Layer 6 of a small transformer language model trained on English Wikipedia (10 layers, counted from 0, width 128).
Take only the direct path to the model's output, skipping the later layers: a vector added to the residual stream pushes a token's score in proportion to its dot product with that token's output vector.

Output vectors of the tokens that the questions are about. A number n stands for (n - 500) times 0.0022.
"ish": 430 514 544 460 598 677 510 535 763 534 568 512 429 526 546 530 584 478 475 305 379 704 500 496 647 451 577 310 523 324 372 357 556 708 687 589 477 414 644 492 606 520 690 680 620 578 508 517 537 511 525 164 576 508 477 503 386 313 301 347 627 590 630 611 516 541 685 559 522 463 381 540 432 372 362 556 387 403 616 641 561 639 603 690 480 718 685 572 698 395 530 600 677 648 905 524 522 538 426 381 397 255 410 419 411 512 616 493 383 407 794 365 386 399 710 162 768 532 246 648 354 496 345 500 383 328 659 488
" was": 439 343 471 532 439 619 473 469 638 591 513 400 367 525 497 578 525 343 571 448 637 691 648 337 608 453 571 585 585 600 649 489 615 577 584 349 583 281 358 582 533 603 375 507 518 440 411 481 569 500 514 433 633 610 616 523 577 392 620 410 475 488 528 694 445 426 674 544 443 371 771 304 428 460 507 473 608 482 478 564 354 505 326 364 490 631 468 476 477 508 326 304 462 587 527 405 517 497 599 583 519 673 732 383 402 494 562 581 403 543 508 477 579 694 580 454 769 355 354 367 492 564 551 612 503 467 525 550
" until": 394 372 374 463 522 561 428 554 518 494 431 355 658 468 580 426 495 650 490 545 425 797 497 354 340 495 468 656 518 546 454 431 335 633 607 541 750 430 601 583 582 561 549 432 386 465 506 419 553 428 632 391 495 524 792 439 603 505 419 468 467 765 607 728 598 463 569 433 422 494 454 423 543 583 330 507 477 453 545 551 402 332 392 556 417 670 536 418 417 435 454 438 524 645 606 761 570 592 587 552 505 637 419 383 345 522 610 647 476 413 528 420 508 644 756 410 370 377 424 410 440 579 645 553 409 468 553 418
" died": 309 242 377 438 331 615 575 504 545 559 601 280 556 446 399 585 290 332 381 292 410 704 686 325 541 361 523 632 639 471 608 489 504 403 557 585 685 234 562 756 710 693 491 518 384 274 461 465 457 403 606 265 602 544 756 606 423 628 591 547 403 488 541 701 542 325 854 590 551 504 522 257 442 306 570 482 579 346 817 682 536 451 450 446 376 620 597 624 577 517 369 399 479 555 515 280 338 533 418 609 629 726 598 419 568 520 467 851 373 549 406 405 308 655 644 289 667 546 394 249 676 580 436 532 317 486 592 426
" would": 526 381 417 502 424 633 410 493 710 557 515 332 553 490 537 376 632 332 488 506 668 775 638 331 638 533 476 627 587 563 679 376 421 542 603 436 583 292 479 651 589 563 409 567 229 321 189 516 528 417 629 253 647 661 816 439 597 410 589 641 398 599 670 676 352 420 685 651 532 528 625 388 412 543 322 581 611 439 526 510 421 534 351 314 561 663 544 631 435 506 398 328 330 556 528 523 321 425 714 381 472 625 571 443 462 506 646 524 488 445 550 438 542 561 758 317 796 437 331 473 415 587 659 731 483 316 541 415
" became": 465 272 430 450 488 565 628 423 644 588 550 328 361 547 512 506 479 363 458 397 565 736 657 354 477 564 567 698 503 536 699 426 420 568 561 396 577 364 481 595 560 585 468 441 367 379 335 466 522 457 506 453 581 618 704 533 386 497 628 372 342 619 713 765 480 321 818 634 453 414 649 219 418 476 406 493 553 412 545 575 411 450 303 250 398 587 539 521 579 543 357 365 457 638 594 404 485 512 624 509 464 671 554 395 568 514 462 552 327 535 497 438 463 687 664 308 639 507 310 449 500 553 604 569 476 455 530 480
" Location": 323 469 367 411 758 383 583 449 529 637 429 401 285 477 285 489 403 628 144 598 697 734 508 522 283 581 431 505 390 414 702 347 302 574 435 504 458 189 757 609 458 539 714 505 407 402 477 589 269 451 222 431 389 571 778 683 199 391 542 389 577 562 335 533 478 312 589 616 406 447 523 107 420 574 518 519 750 272 611 432 538 442 309 485 469 604 685 546 770 563 500 310 755 554 699 423 520 596 414 361 559 448 492 531 388 536 488 580 510 688 434 455 161 799 510 302 636 600 714 197 781 444 496 467 685 305 417 388
"ceed": 401 548 441 353 673 534 728 400 714 570 510 183 404 393 693 404 418 230 23 411 694 675 524 152 295 478 645 873 488 360 509 667 539 802 461 600 580 263 779 641 435 268 745 603 418 358 556 380 458 623 647 552 560 288 670 431 250 313 453 666 319 537 787 656 181 331 753 466 472 736 496 263 605 518 226 548 349 318 505 326 651 545 451 483 324 861 678 734 378 362 675 474 487 539 615 535 469 320 587 500 553 789 407 359 575 572 452 563 393 314 447 449 427 558 777 118 782 446 551 285 590 328 738 514 396 595 466 442
"\"\n": 607 389 207 458 627 666 536 545 360 734 500 464 442 470 329 540 352 671 374 540 467 728 509 620 323 615 427 364 640 721 277 475 472 409 511 864 487 308 630 679 451 587 862 696 510 435 413 531 328 716 377 401 683 451 697 722 599 523 488 544 568 741 348 855 334 331 538 422 439 444 578 275 545 475 279 676 702 252 646 453 603 158 324 648 428 599 656 668 440 500 620 346 408 484 523 299 361 683 602 543 590 285 454 238 505 517 174 564 424 459 403 447 326 407 516 230 780 805 356 385 839 495 643 336 487 601 738 431
" are": 383 526 332 473 497 555 559 500 432 611 437 506 515 567 334 494 509 420 526 528 614 811 538 493 652 520 250 492 600 609 722 459 409 509 463 480 444 497 527 646 441 522 548 610 554 287 392 585 521 500 571 489 455 597 669 687 633 395 665 469 285 622 722 735 378 458 651 471 619 467 560 295 493 471 315 437 686 492 636 544 409 411 435 500 507 459 486 614 629 667 355 418 525 463 576 563 579 398 541 342 375 532 553 374 433 497 422 515 401 655 597 332 524 497 549 406 772 513 537 559 463 590 390 417 554 455 777 442
"==\n": 364 626 388 447 500 666 327 508 486 373 551 356 317 684 376 425 537 596 440 363 466 892 545 388 635 533 488 706 854 674 604 451 382 418 389 687 480 526 504 464 552 611 545 778 406 567 544 574 544 667 272 633 668 765 798 662 656 528 463 492 638 322 695 692 568 379 492 570 559 237 699 312 248 395 407 477 886 272 606 450 303 388 354 733 388 673 598 625 662 443 274 656 586 526 402 334 473 588 552 355 346 542 610 388 513 525 500 550 555 488 483 374 453 466 389 14 573 363 465 477 791 447 564 488 500 452 529 298
" is": 505 489 402 494 470 636 403 506 594 601 544 512 352 540 380 614 500 306 535 532 475 722 660 484 652 437 471 500 630 666 635 514 547 587 679 434 485 420 349 658 447 592 503 654 528 342 396 584 582 561 492 495 562 503 542 561 587 327 672 289 421 494 515 651 326 532 566 466 474 428 703 277 453 486 368 544 678 511 494 568 335 487 305 377 522 621 441 517 526 543 324 278 489 437 592 401 523 462 604 555 518 562 660 366 411 494 555 594 476 506 627 452 535 596 461 472 693 454 433 389 497 596 354 370 526 404 628 571
").": 421 358 591 489 646 827 504 439 789 457 409 211 572 350 360 207 365 447 357 627 452 660 600 505 448 579 633 291 556 531 426 472 195 479 479 822 513 629 412 882 483 672 543 561 255 445 356 341 327 662 463 350 516 569 836 471 400 607 500 563 539 816 642 870 509 458 650 478 492 541 520 552 442 480 377 597 581 292 657 191 573 451 260 485 358 651 604 400 446 525 307 547 446 674 588 583 581 617 626 249 714 545 391 569 610 526 532 660 378 330 496 528 506 276 603 338 459 727 382 296 205 443 599 279 286 526 567 377

Output weights of attention head 3. The head adds the sum of these rows, row i times number i of z. A number n stands for (n - 500) times 0.0011.
o0: 576 554 448 558 489 394 634 577 479 516 410 618 543 464 416 520 478 589 327 516 435 571 537 489 482 520 405 375 464 528 561 424 607 536 522 652 387 372 518 498 626 405 624 495 560 527 468 454 385 497 423 508 503 462 517 669 407 515 508 542 404 497 343 609 547 556 543 361 429 523 535 536 441 474 535 624 406 407 416 526 547 431 561 550 415 468 278 509 597 535 564 513 293 419 483 439 571 552 356 659 466 508 533 423 536 472 305 602 478 464 490 454 454 480 468 564 578 635 495 481 695 453 443 429 464 655 590 581
o1: 476 500 806 465 472 558 390 473 565 552 491 549 460 511 447 565 490 547 539 475 463 649 458 563 510 478 587 525 484 453 461 545 463 522 457 492 493 526 504 615 415 521 494 506 480 543 644 507 404 517 482 581 600 537 431 550 508 452 472 462 546 501 618 472 455 521 488 484 450 477 475 430 504 522 481 429 565 523 516 423 393 543 537 419 512 528 300 497 490 439 532 508 549 432 596 446 544 505 520 497 507 536 392 541 476 459 513 497 593 526 470 577 472 507 424 421 526 411 492 457 486 516 426 556 396 436 486 383
o2: 513 529 406 416 421 551 429 523 483 563 552 578 521 491 536 411 532 421 645 550 521 298 386 543 588 524 614 588 564 376 435 588 405 445 388 395 461 714 507 517 431 403 417 499 496 547 501 543 520 437 514 609 410 446 504 446 527 547 538 388 649 298 481 421 424 640 426 568 488 523 367 495 578 489 396 511 525 581 470 583 479 590 564 551 595 475 688 475 488 466 397 546 580 547 531 595 360 394 456 451 464 475 373 673 394 517 597 558 553 437 560 624 580 432 571 459 367 392 570 606 328 483 516 457 499 453 464 475
o3: 375 432 725 466 540 655 320 456 594 497 495 470 401 472 509 634 641 536 515 403 521 731 509 481 566 508 588 518 490 523 480 516 513 461 474 442 614 468 459 610 431 705 500 518 500 422 571 591 557 574 430 552 682 590 421 396 525 480 498 437 495 513 669 429 533 458 549 508 498 485 583 458 444 555 505 472 572 552 547 474 349 623 438 447 446 551 515 507 399 504 479 504 593 427 532 503 488 555 693 523 470 533 457 428 573 530 559 552 518 604 485 640 445 554 421 456 569 434 482 449 550 517 484 551 410 359 456 413
o4: 507 383 485 479 553 447 623 499 469 395 476 386 521 455 674 440 511 553 508 516 454 379 394 478 500 546 377 492 528 527 595 462 535 502 571 572 602 464 432 446 543 506 380 471 451 468 408 421 565 449 479 503 409 470 511 406 541 568 437 593 502 558 464 426 555 472 434 466 597 540 521 642 450 539 655 485 505 488 480 498 522 484 556 511 481 485 630 402 557 450 396 619 562 573 472 617 463 499 462 457 419 563 584 519 502 598 569 511 431 443 471 537 541 473 433 577 431 486 423 526 505 448 632 520 584 548 576 568
o5: 507 499 269 446 463 523 546 456 500 469 565 575 542 441 600 492 487 389 567 537 535 244 457 485 485 530 574 595 541 419 409 533 467 430 404 491 548 582 512 438 461 448 490 560 454 598 492 580 444 414 494 497 389 494 504 446 555 520 461 473 629 369 450 390 427 512 512 605 484 503 433 535 456 462 557 459 564 523 555 508 590 629 510 493 507 527 841 498 509 456 644 541 509 514 392 446 336 452 554 483 558 427 388 658 479 589 596 490 523 489 452 557 531 513 483 557 392 421 596 504 393 460 523 504 568 478 421 437
o6: 529 502 667 545 379 492 412 409 525 449 416 670 601 506 436 358 500 532 452 490 502 378 440 440 560 614 581 598 508 401 381 538 537 472 380 452 501 523 495 566 666 452 455 395 530 560 533 443 546 396 538 535 649 275 483 474 336 593 491 566 364 398 467 497 688 496 536 484 441 502 448 530 502 480 522 587 331 480 432 593 449 525 592 557 504 499 414 446 493 543 403 566 439 487 522 600 458 506 395 498 396 581 467 549 459 400 314 729 544 485 412 599 515 534 582 534 442 522 475 438 448 509 584 492 299 560 484 589
o7: 537 563 649 481 506 489 465 614 487 553 477 445 441 522 424 550 529 629 394 446 447 746 558 534 540 461 413 383 486 511 597 473 550 537 620 488 418 418 491 607 499 495 511 483 594 476 509 478 508 566 511 526 564 503 538 625 427 443 585 509 424 543 437 635 594 585 449 366 473 514 535 488 498 528 422 582 457 513 447 491 464 404 469 536 420 495 189 443 497 534 388 482 461 512 611 637 656 481 364 500 425 567 519 427 492 481 418 584 468 488 521 448 467 500 478 459 632 604 404 524 621 493 429 461 406 546 565 568
o8: 569 613 676 490 476 561 454 547 465 534 456 473 515 628 374 429 556 641 545 527 508 722 436 556 552 539 362 351 526 595 564 447 393 511 481 545 409 590 511 560 341 442 428 563 529 603 609 395 462 578 445 584 574 469 568 550 513 477 579 466 649 593 592 587 412 547 390 507 439 567 423 532 556 562 440 456 556 388 463 420 448 381 538 546 587 425 227 507 518 440 349 554 596 497 635 459 527 520 436 441 437 420 486 492 542 426 472 405 634 401 496 464 515 370 481 421 497 494 431 614 539 416 426 557 462 515 580 452
o9: 488 376 440 547 630 438 518 508 508 518 375 406 528 472 409 526 613 452 644 519 543 473 494 492 519 526 505 457 444 598 467 481 560 568 444 493 617 581 513 538 456 537 582 458 490 427 400 440 531 431 501 615 443 411 416 477 396 547 483 505 465 605 536 628 400 274 414 498 386 464 487 561 606 460 452 428 382 521 473 536 350 529 477 526 491 421 683 423 374 501 456 434 522 508 636 393 449 481 657 522 649 522 595 529 523 557 516 505 417 504 504 629 601 417 482 480 482 615 482 583 463 486 700 497 501 481 569 480
o10: 508 489 477 520 522 468 512 415 479 414 495 445 565 480 623 416 502 533 623 538 587 319 419 482 478 567 491 599 466 481 515 572 427 543 423 500 577 594 518 426 425 446 378 507 408 569 572 480 464 511 547 467 470 514 488 394 574 553 458 497 512 505 586 375 363 460 472 640 496 570 434 530 454 548 575 446 526 510 580 486 554 572 540 431 553 524 732 505 416 462 489 560 568 508 485 424 471 589 646 458 491 430 430 578 507 478 631 399 572 439 500 555 526 502 495 524 363 408 507 600 356 498 543 573 534 498 451 531
o11: 443 442 548 397 466 578 357 404 546 474 558 458 462 524 558 470 532 413 642 507 578 462 451 521 580 492 668 581 556 427 448 604 448 506 470 310 601 675 458 556 408 570 404 475 458 477 497 521 595 469 580 560 499 484 485 372 556 503 487 467 577 491 613 375 434 501 455 643 567 515 407 456 517 522 433 436 570 633 506 498 428 603 479 447 547 496 699 496 382 416 404 511 650 540 549 546 450 415 622 404 533 525 428 589 401 576 635 458 509 545 574 582 566 543 554 415 444 343 515 556 273 543 571 552 500 364 433 422
o12: 448 500 743 435 424 618 382 504 419 486 521 518 415 552 414 610 618 565 466 372 410 708 558 456 479 545 511 468 382 421 429 494 567 465 519 430 554 388 506 609 488 534 459 531 532 553 581 508 537 437 432 493 699 499 491 519 460 458 520 508 543 535 579 585 674 428 500 416 473 430 564 503 393 495 598 431 501 479 439 417 381 528 527 468 401 524 185 425 502 499 531 531 564 489 599 575 572 514 551 497 561 545 496 468 517 526 526 498 566 551 389 594 459 577 430 467 569 492 513 464 626 533 434 581 506 444 509 443
o13: 592 471 542 499 499 486 504 455 507 605 599 490 479 444 433 628 546 399 509 458 403 569 428 522 462 561 445 431 430 371 563 549 582 613 577 579 463 400 514 418 548 434 467 515 549 514 435 556 409 387 502 494 421 536 495 549 518 524 540 418 500 573 529 384 519 658 656 486 603 535 474 302 577 421 516 460 390 636 290 602 477 407 527 518 601 534 408 595 582 437 702 331 408 471 547 601 597 449 393 591 578 561 460 444 391 711 510 375 463 562 491 584 446 519 459 514 547 390 569 373 580 546 510 453 476 487 524 500
o14: 512 554 457 513 453 513 508 587 465 474 524 561 550 470 442 531 581 499 421 440 391 454 581 479 451 482 404 466 497 403 485 475 516 466 525 507 424 407 502 593 530 423 445 532 531 584 479 571 409 438 513 463 524 575 566 583 440 510 488 530 518 448 441 594 644 508 567 420 482 508 584 629 420 536 587 602 501 449 469 500 555 510 471 511 379 466 176 531 559 522 551 559 338 481 481 603 511 477 434 534 505 435 445 517 514 386 421 563 469 467 424 513 471 536 569 564 576 539 563 547 508 525 459 516 495 565 468 557
o15: 479 447 608 408 570 411 489 522 546 582 515 336 559 485 475 466 596 589 488 352 543 550 612 439 467 462 446 484 408 416 480 525 557 602 564 379 532 381 482 602 425 507 487 553 525 486 436 403 446 513 633 478 532 518 432 453 491 477 387 528 391 596 615 550 549 444 519 444 564 559 569 598 536 499 468 511 389 560 518 513 465 570 428 488 435 470 179 533 489 520 433 394 443 512 623 545 547 464 538 467 641 450 480 595 469 395 555 436 421 547 451 364 491 507 585 480 557 493 486 554 416 621 570 518 496 483 455 630
o16: 683 570 311 610 326 483 515 529 362 407 416 630 474 499 587 414 502 485 565 556 547 328 513 478 485 379 418 414 542 452 561 408 446 404 481 525 492 429 515 464 497 300 493 497 457 592 432 447 477 361 470 427 542 403 617 509 524 471 581 605 543 352 413 571 586 511 389 471 433 477 464 499 494 552 598 612 511 474 428 617 572 589 488 543 424 456 492 467 596 477 441 507 368 530 440 625 459 454 438 447 492 447 565 442 496 330 471 547 570 332 407 511 536 526 642 604 467 672 565 465 462 461 488 464 543 571 612 587
o17: 411 547 303 517 565 276 660 462 581 551 452 460 518 537 523 504 351 436 386 497 618 549 590 447 512 410 482 425 422 648 676 416 490 515 565 464 505 519 572 420 514 529 560 416 511 425 401 459 483 540 552 317 349 604 525 551 496 490 494 684 310 658 476 512 491 398 579 636 657 474 534 431 497 423 525 439 430 479 559 536 660 405 482 507 543 480 619 576 446 506 510 528 445 608 398 274 512 482 527 538 471 514 623 465 490 592 418 296 399 618 524 166 430 468 599 478 529 526 536 465 473 559 618 522 674 538 412 467
o18: 405 613 454 446 376 430 476 496 611 564 496 489 507 556 375 349 431 478 414 537 546 532 587 561 555 549 651 452 541 556 497 429 470 426 489 388 460 605 531 625 501 572 540 487 451 467 449 496 430 524 584 561 544 470 486 531 384 448 528 560 474 508 468 574 506 597 542 558 543 525 454 526 483 443 299 529 522 510 490 440 540 402 491 536 633 385 390 552 602 525 343 489 506 505 543 422 511 485 443 535 441 492 449 632 359 488 274 554 486 482 598 263 561 482 655 432 527 487 550 549 416 521 545 486 452 563 503 559
o19: 481 374 693 397 502 487 418 464 475 601 581 474 433 679 533 518 548 526 478 485 430 474 421 430 353 424 603 575 380 432 428 628 366 537 604 395 559 638 485 474 442 514 579 429 496 354 615 531 605 520 501 477 492 408 547 457 480 436 511 403 472 572 480 525 383 463 397 590 441 399 457 416 596 627 453 368 371 560 503 486 466 523 516 457 535 497 309 416 338 471 517 518 611 573 662 534 579 491 545 397 581 623 493 486 429 386 644 545 538 478 519 489 433 620 493 363 528 589 510 411 390 509 485 557 486 284 542 406
o20: 509 568 542 516 564 435 581 577 613 589 466 574 590 420 513 508 413 548 399 488 543 580 496 568 543 360 444 507 584 589 546 499 449 451 475 602 317 491 488 441 475 584 670 470 614 444 551 502 497 592 497 494 517 482 449 462 472 507 549 484 377 386 455 450 408 656 559 497 498 587 491 501 662 493 312 504 463 504 550 635 486 497 412 560 602 513 395 548 513 456 504 497 488 496 389 508 452 470 308 471 332 538 554 411 534 421 461 515 447 559 510 349 467 422 520 517 562 431 479 441 547 441 422 373 384 424 465 558
o21: 460 540 258 480 462 480 608 514 501 501 507 548 555 439 611 497 424 418 481 579 543 301 464 469 452 509 503 571 508 533 433 448 489 371 402 608 512 497 517 353 517 504 566 534 447 520 479 513 444 446 399 436 366 515 436 453 552 511 441 466 586 432 449 402 417 447 534 592 476 461 444 570 498 442 552 456 530 427 571 502 576 571 553 497 545 552 853 525 572 458 669 522 506 489 341 360 330 527 526 504 520 422 516 554 526 620 528 460 539 552 445 459 500 475 482 579 376 447 577 425 520 453 515 478 612 493 466 442
o22: 435 466 357 657 590 277 693 477 459 534 385 536 491 643 489 436 457 503 568 564 495 340 630 468 343 506 459 573 460 774 525 334 402 394 405 618 523 602 537 317 382 486 652 461 477 356 479 501 501 584 480 385 473 356 475 380 525 509 482 467 521 683 427 553 364 263 526 502 377 413 437 543 565 579 409 424 455 347 609 467 558 418 506 487 603 464 371 448 480 637 549 374 521 515 338 291 404 599 571 540 496 368 498 417 564 114 399 371 598 444 498 326 527 492 547 588 495 679 518 444 531 427 562 572 553 557 448 500
o23: 540 540 733 539 506 537 451 575 498 488 470 423 447 556 398 571 560 598 428 424 447 761 569 515 496 467 430 430 455 477 549 463 571 547 630 500 424 343 505 614 544 492 497 471 556 497 510 444 528 534 511 524 637 468 515 614 400 446 547 525 428 556 503 651 653 517 485 310 479 470 596 482 469 479 500 531 482 511 443 465 398 437 451 473 409 496 188 425 515 517 393 470 440 477 644 622 663 522 403 520 493 576 562 389 524 481 457 571 457 517 495 520 488 520 464 465 615 535 419 507 619 541 431 481 417 543 579 583
o24: 537 400 539 486 564 345 498 496 598 588 475 454 607 416 522 518 485 505 482 444 512 417 555 462 460 534 498 483 537 521 490 563 636 666 583 506 472 491 416 486 564 587 563 492 524 304 408 383 474 566 646 496 494 366 435 460 388 466 434 514 267 608 491 518 430 470 541 454 518 583 501 573 689 569 339 636 265 618 560 529 464 531 465 532 488 531 287 584 441 591 473 366 390 522 570 471 619 487 489 577 606 474 594 478 437 388 469 533 395 533 577 367 552 538 527 430 583 658 413 506 389 538 543 403 434 526 463 633
o25: 460 534 567 436 436 604 420 411 499 551 565 342 542 555 566 471 518 438 533 484 520 477 406 427 493 479 556 605 407 405 416 597 585 473 522 476 604 421 573 481 478 514 338 528 448 551 459 466 496 458 553 427 470 554 482 461 541 514 475 531 506 455 589 420 588 484 571 592 609 460 519 542 481 416 540 365 452 526 508 531 409 543 598 516 625 566 607 515 571 473 478 407 575 620 443 622 478 574 520 376 504 456 492 582 472 648 548 413 545 537 406 494 522 453 551 536 384 300 543 404 457 529 573 552 496 449 529 474
o26: 455 534 447 558 543 411 594 479 455 519 442 413 483 584 480 457 483 472 510 508 554 566 482 401 468 398 436 464 363 654 706 371 502 489 522 476 549 480 583 488 427 535 418 435 477 527 464 428 515 499 528 419 404 612 483 461 525 545 457 638 462 645 562 514 548 361 573 606 582 478 559 491 452 470 611 397 435 373 531 459 544 425 596 519 643 392 357 462 446 457 427 561 503 617 376 471 428 527 522 403 425 474 580 559 540 415 444 252 536 538 440 288 496 473 574 584 479 401 476 486 515 518 658 682 614 524 507 543
o27: 524 530 289 590 522 414 715 620 485 566 405 676 505 493 512 536 412 530 372 618 469 404 562 549 403 447 513 483 519 640 415 406 472 388 410 680 369 471 520 399 541 365 770 478 550 434 539 479 430 506 358 463 414 434 475 572 434 481 485 410 529 449 348 589 365 446 508 388 327 378 480 553 491 465 469 520 520 390 571 460 551 587 515 451 473 535 528 454 594 525 640 508 432 447 394 303 448 550 376 628 509 480 531 454 546 416 399 606 509 509 493 420 439 459 415 545 494 595 547 461 672 422 393 421 519 555 518 483
o28: 463 619 334 647 429 537 515 538 466 449 464 472 486 485 508 472 483 482 507 510 630 539 587 499 600 539 531 420 419 480 560 471 483 438 413 448 485 524 558 444 518 408 491 515 480 498 538 476 517 452 466 460 543 597 528 494 562 412 529 481 543 455 615 500 461 510 440 584 540 509 468 381 396 414 534 472 522 526 555 598 610 563 462 469 523 512 955 548 552 529 493 524 540 491 510 453 463 519 569 574 477 532 553 484 505 634 593 494 495 577 535 496 380 478 431 497 430 408 582 538 513 514 462 431 646 540 500 475
o29: 494 417 449 586 467 696 441 511 488 402 418 620 360 403 644 508 563 399 639 503 520 396 560 498 586 509 683 591 628 492 519 460 446 413 392 366 638 475 402 563 514 556 520 451 511 412 510 610 620 472 434 532 666 488 464 341 516 483 510 370 532 315 570 436 466 431 468 476 380 482 537 441 493 505 507 541 623 579 515 492 439 717 437 513 352 570 863 476 477 567 496 505 527 511 345 562 281 446 585 542 389 538 499 491 557 433 627 686 519 495 532 736 503 513 396 570 526 463 499 501 496 452 526 490 471 447 456 526
o30: 540 495 673 541 449 596 426 553 591 547 404 484 521 412 560 508 555 614 510 448 585 689 507 471 566 498 456 481 501 516 607 390 574 501 429 524 490 353 453 541 481 637 506 523 465 483 533 396 490 521 441 545 641 566 317 441 578 447 436 521 449 465 660 433 533 489 533 444 499 594 498 495 546 553 491 532 572 493 556 470 404 607 484 475 500 546 492 547 535 455 430 535 484 433 408 531 397 519 491 436 367 522 528 488 588 456 527 536 508 572 532 538 447 442 433 520 574 408 390 424 559 517 492 502 363 478 458 557
o31: 441 517 591 460 510 520 386 474 483 448 516 508 564 562 452 439 582 656 602 373 520 480 540 466 535 548 412 464 455 485 514 583 494 562 489 423 548 573 474 612 374 522 380 567 548 547 555 532 520 544 542 509 589 455 540 514 503 492 503 525 492 545 596 580 545 417 381 496 456 570 486 631 500 608 484 535 383 540 538 495 466 493 562 604 456 480 96 467 363 579 405 587 554 502 566 496 552 453 642 464 538 357 407 562 519 260 510 488 549 466 454 515 483 451 507 443 563 680 420 615 418 447 512 604 479 510 402 460

Each question shows a token from some text and the vector z that the head gathered there. A number n stands for (n - 500) times 0.0075.

" cont": 532 554 477 554 471 489 557 498 542 525 543 483 514 490 444 502 422 511 470 465 520 486 471 510 499 455 486 505 589 531 633 524
Which of these tokens does it push down most? " until"

" to": 462 578 606 444 415 435 273 611 651 532 448 560 357 530 475 484 457 424 529 545 638 338 376 584 512 342 388 520 407 393 469 413
Which of these tokens does it push down most? " died"

" team": 527 554 444 483 561 440 622 484 508 480 557 508 550 531 479 487 507 485 415 596 444 424 415 562 521 537 551 417 450 482 530 467
Which of these tokens does it push up most? " until"

" \"": 521 597 566 611 330 506 578 532 587 485 438 510 561 516 528 445 508 270 594 351 414 380 590 481 390 435 392 418 373 639 559 633
Which three tokens does it push up most, strongest first? "==\n", " is", ")."

" prot": 534 461 547 524 572 523 517 457 441 599 500 505 496 533 457 503 445 497 468 478 478 553 495 472 559 531 468 561 502 542 504 469
Which of these tokens does it push up most? "ceed"

"el": 540 491 455 527 524 499 492 512 460 557 440 473 447 532 418 353 506 527 448 438 480 506 478 532 448 437 427 572 529 652 498 349
Which two tokens does it push up most, strongest first? "\"\n", " Location"

"e": 570 634 493 439 584 367 809 425 611 509 647 507 518 533 379 451 440 388 472 685 341 415 471 523 590 536 533 391 463 379 573 518
Which two tokens does it push up most, strongest first? " until", ")."

" of": 552 556 596 471 429 468 627 565 651 573 482 557 496 374 450 599 372 436 761 362 541 397 604 518 557 441 505 587 477 320 592 611
Which of these tokens does it push up most? ")."

"g": 527 449 573 503 620 550 540 442 437 602 524 504 485 487 473 503 474 483 471 503 463 595 531 444 556 546 474 593 486 554 472 473
Which of these tokens does it push down most? " are"

".": 500 488 386 608 528 409 445 561 397 547 430 496 452 532 416 392 470 563 432 526 564 430 463 548 530 383 450 498 536 655 507 381
Which of these tokens does it push up most? " is"

"on": 492 483 455 521 521 544 460 461 421 502 515 511 448 589 454 372 533 547 412 475 473 517 466 450 457 461 447 473 567 595 449 390
Which of these tokens does it push down most? ")."

"6": 518 495 480 558 467 495 531 509 411 559 466 492 442 560 430 410 512 469 390 513 511 451 426 511 541 433 336 487 526 634 487 429
Which of these tokens does it push up most? " is"

" a": 514 505 411 537 531 434 551 492 452 581 491 487 504 490 480 525 525 519 421 473 495 432 472 564 594 459 502 464 480 596 583 505
Which two tokens does it push up most, strongest first? " was", " became"

" Har": 472 501 507 548 502 541 484 463 497 485 506 528 496 504 511 559 482 560 560 521 587 596 514 437 500 598 530 552 554 499 553 464
Which of these tokens does it push up most? "ceed"

" for": 533 592 484 490 550 422 725 445 554 517 600 529 530 530 399 468 487 430 439 623 388 430 439 530 568 524 499 393 502 481 565 533
Which of these tokens does it push up most? " until"

"ut": 520 486 493 502 579 470 534 515 456 543 494 510 462 527 443 453 488 523 447 533 513 490 470 504 526 483 479 504 513 543 517 439
Which two tokens does it push up most, strongest first? "ceed", " died"

"ash": 507 539 479 557 474 497 478 454 564 622 510 524 476 558 357 496 402 509 510 404 556 591 500 454 542 505 438 492 552 513 589 442
Which two tokens does it push up most, strongest first? "ceed", "==\n"

" r": 498 516 446 589 488 469 516 507 470 512 507 528 502 496 498 449 528 465 489 467 461 384 486 531 493 400 417 448 488 625 489 479
Which of these tokens does it push down most? " Location"

" around": 539 554 519 470 374 398 549 549 654 526 404 514 498 481 438 578 409 548 759 380 616 435 726 509 587 453 559 585 455 325 599 575
Which three tokens does it push up most, strongest first? "\"\n", " are", ")."

" by": 407 476 565 468 549 651 454 362 463 501 578 544 466 481 521 406 557 433 449 480 415 601 579 364 373 507 513 529 535 635 427 442
Which of these tokens does it push down most? " are"

"ay": 489 555 417 553 560 359 733 466 499 476 546 536 591 534 419 460 440 461 479 678 392 403 490 555 539 570 554 383 494 451 498 492
Which of these tokens does it push up most? " until"

" the": 483 552 450 536 514 468 645 448 470 507 527 543 571 541 481 515 482 464 457 514 393 436 412 554 519 561 515 391 505 540 527 504
Which of these tokens does it push down most? "\"\n"

" St": 486 530 524 471 518 482 463 494 572 489 526 521 490 520 446 456 490 520 487 397 497 524 464 497 481 503 476 511 592 539 554 472
Which of these tokens does it push up most? "==\n"

".\n": 574 506 385 568 478 398 666 529 330 400 354 397 546 513 589 486 516 567 527 430 635 496 530 569 606 488 540 488 367 517 577 513
Which two tokens does it push up most, strongest first? " died", "\"\n"

"–": 466 573 494 546 445 565 404 444 658 438 568 496 521 446 515 443 511 383 463 350 442 556 562 466 358 483 392 575 560 524 517 549
Which three tokens does it push up most, strongest first? "==\n", "\"\n", " Location"

" head": 510 575 444 595 488 476 566 534 475 540 498 485 593 544 463 490 432 383 411 538 486 474 361 601 499 517 426 470 484 541 578 496
Which of these tokens does it push down most? "\"\n"

" ": 451 481 448 402 493 566 367 396 479 610 591 532 379 472 397 535 509 713 437 558 475 605 672 380 606 461 532 554 581 484 435 537
Which of these tokens does it push up most? "ceed"

" v": 531 455 433 575 558 485 446 518 397 602 432 494 459 594 387 384 453 541 427 439 470 498 426 526 513 423 395 538 593 655 481 331
Which of these tokens does it push up most? " died"

"1": 283 535 477 468 463 651 319 232 544 546 604 563 415 448 485 600 548 825 432 617 561 722 915 208 455 563 761 581 539 363 470 572
Which of these tokens does it push up most? " Location"

"ory": 534 506 379 537 544 453 502 480 461 586 480 441 492 511 466 482 486 540 408 459 495 497 515 532 565 453 524 517 490 593 594 471
Which of these tokens does it push down most? "ish"

" Geor": 530 554 479 511 477 503 593 475 536 540 486 469 492 489 465 462 521 516 502 466 529 514 521 512 458 495 509 558 519 543 588 460
Which of these tokens does it push up most? "\"\n"

"em": 513 464 535 531 587 505 536 480 420 594 502 520 481 514 457 494 477 509 455 513 477 517 486 482 550 512 477 534 500 582 503 467
Which of these tokens does it push up most? "ceed"

" |": 541 539 351 525 504 466 381 490 532 499 519 426 473 522 422 430 511 579 422 534 531 565 553 468 483 474 548 546 567 544 584 467
Which three tokens does it push up most, strongest first? "\"\n", " Location", "==\n"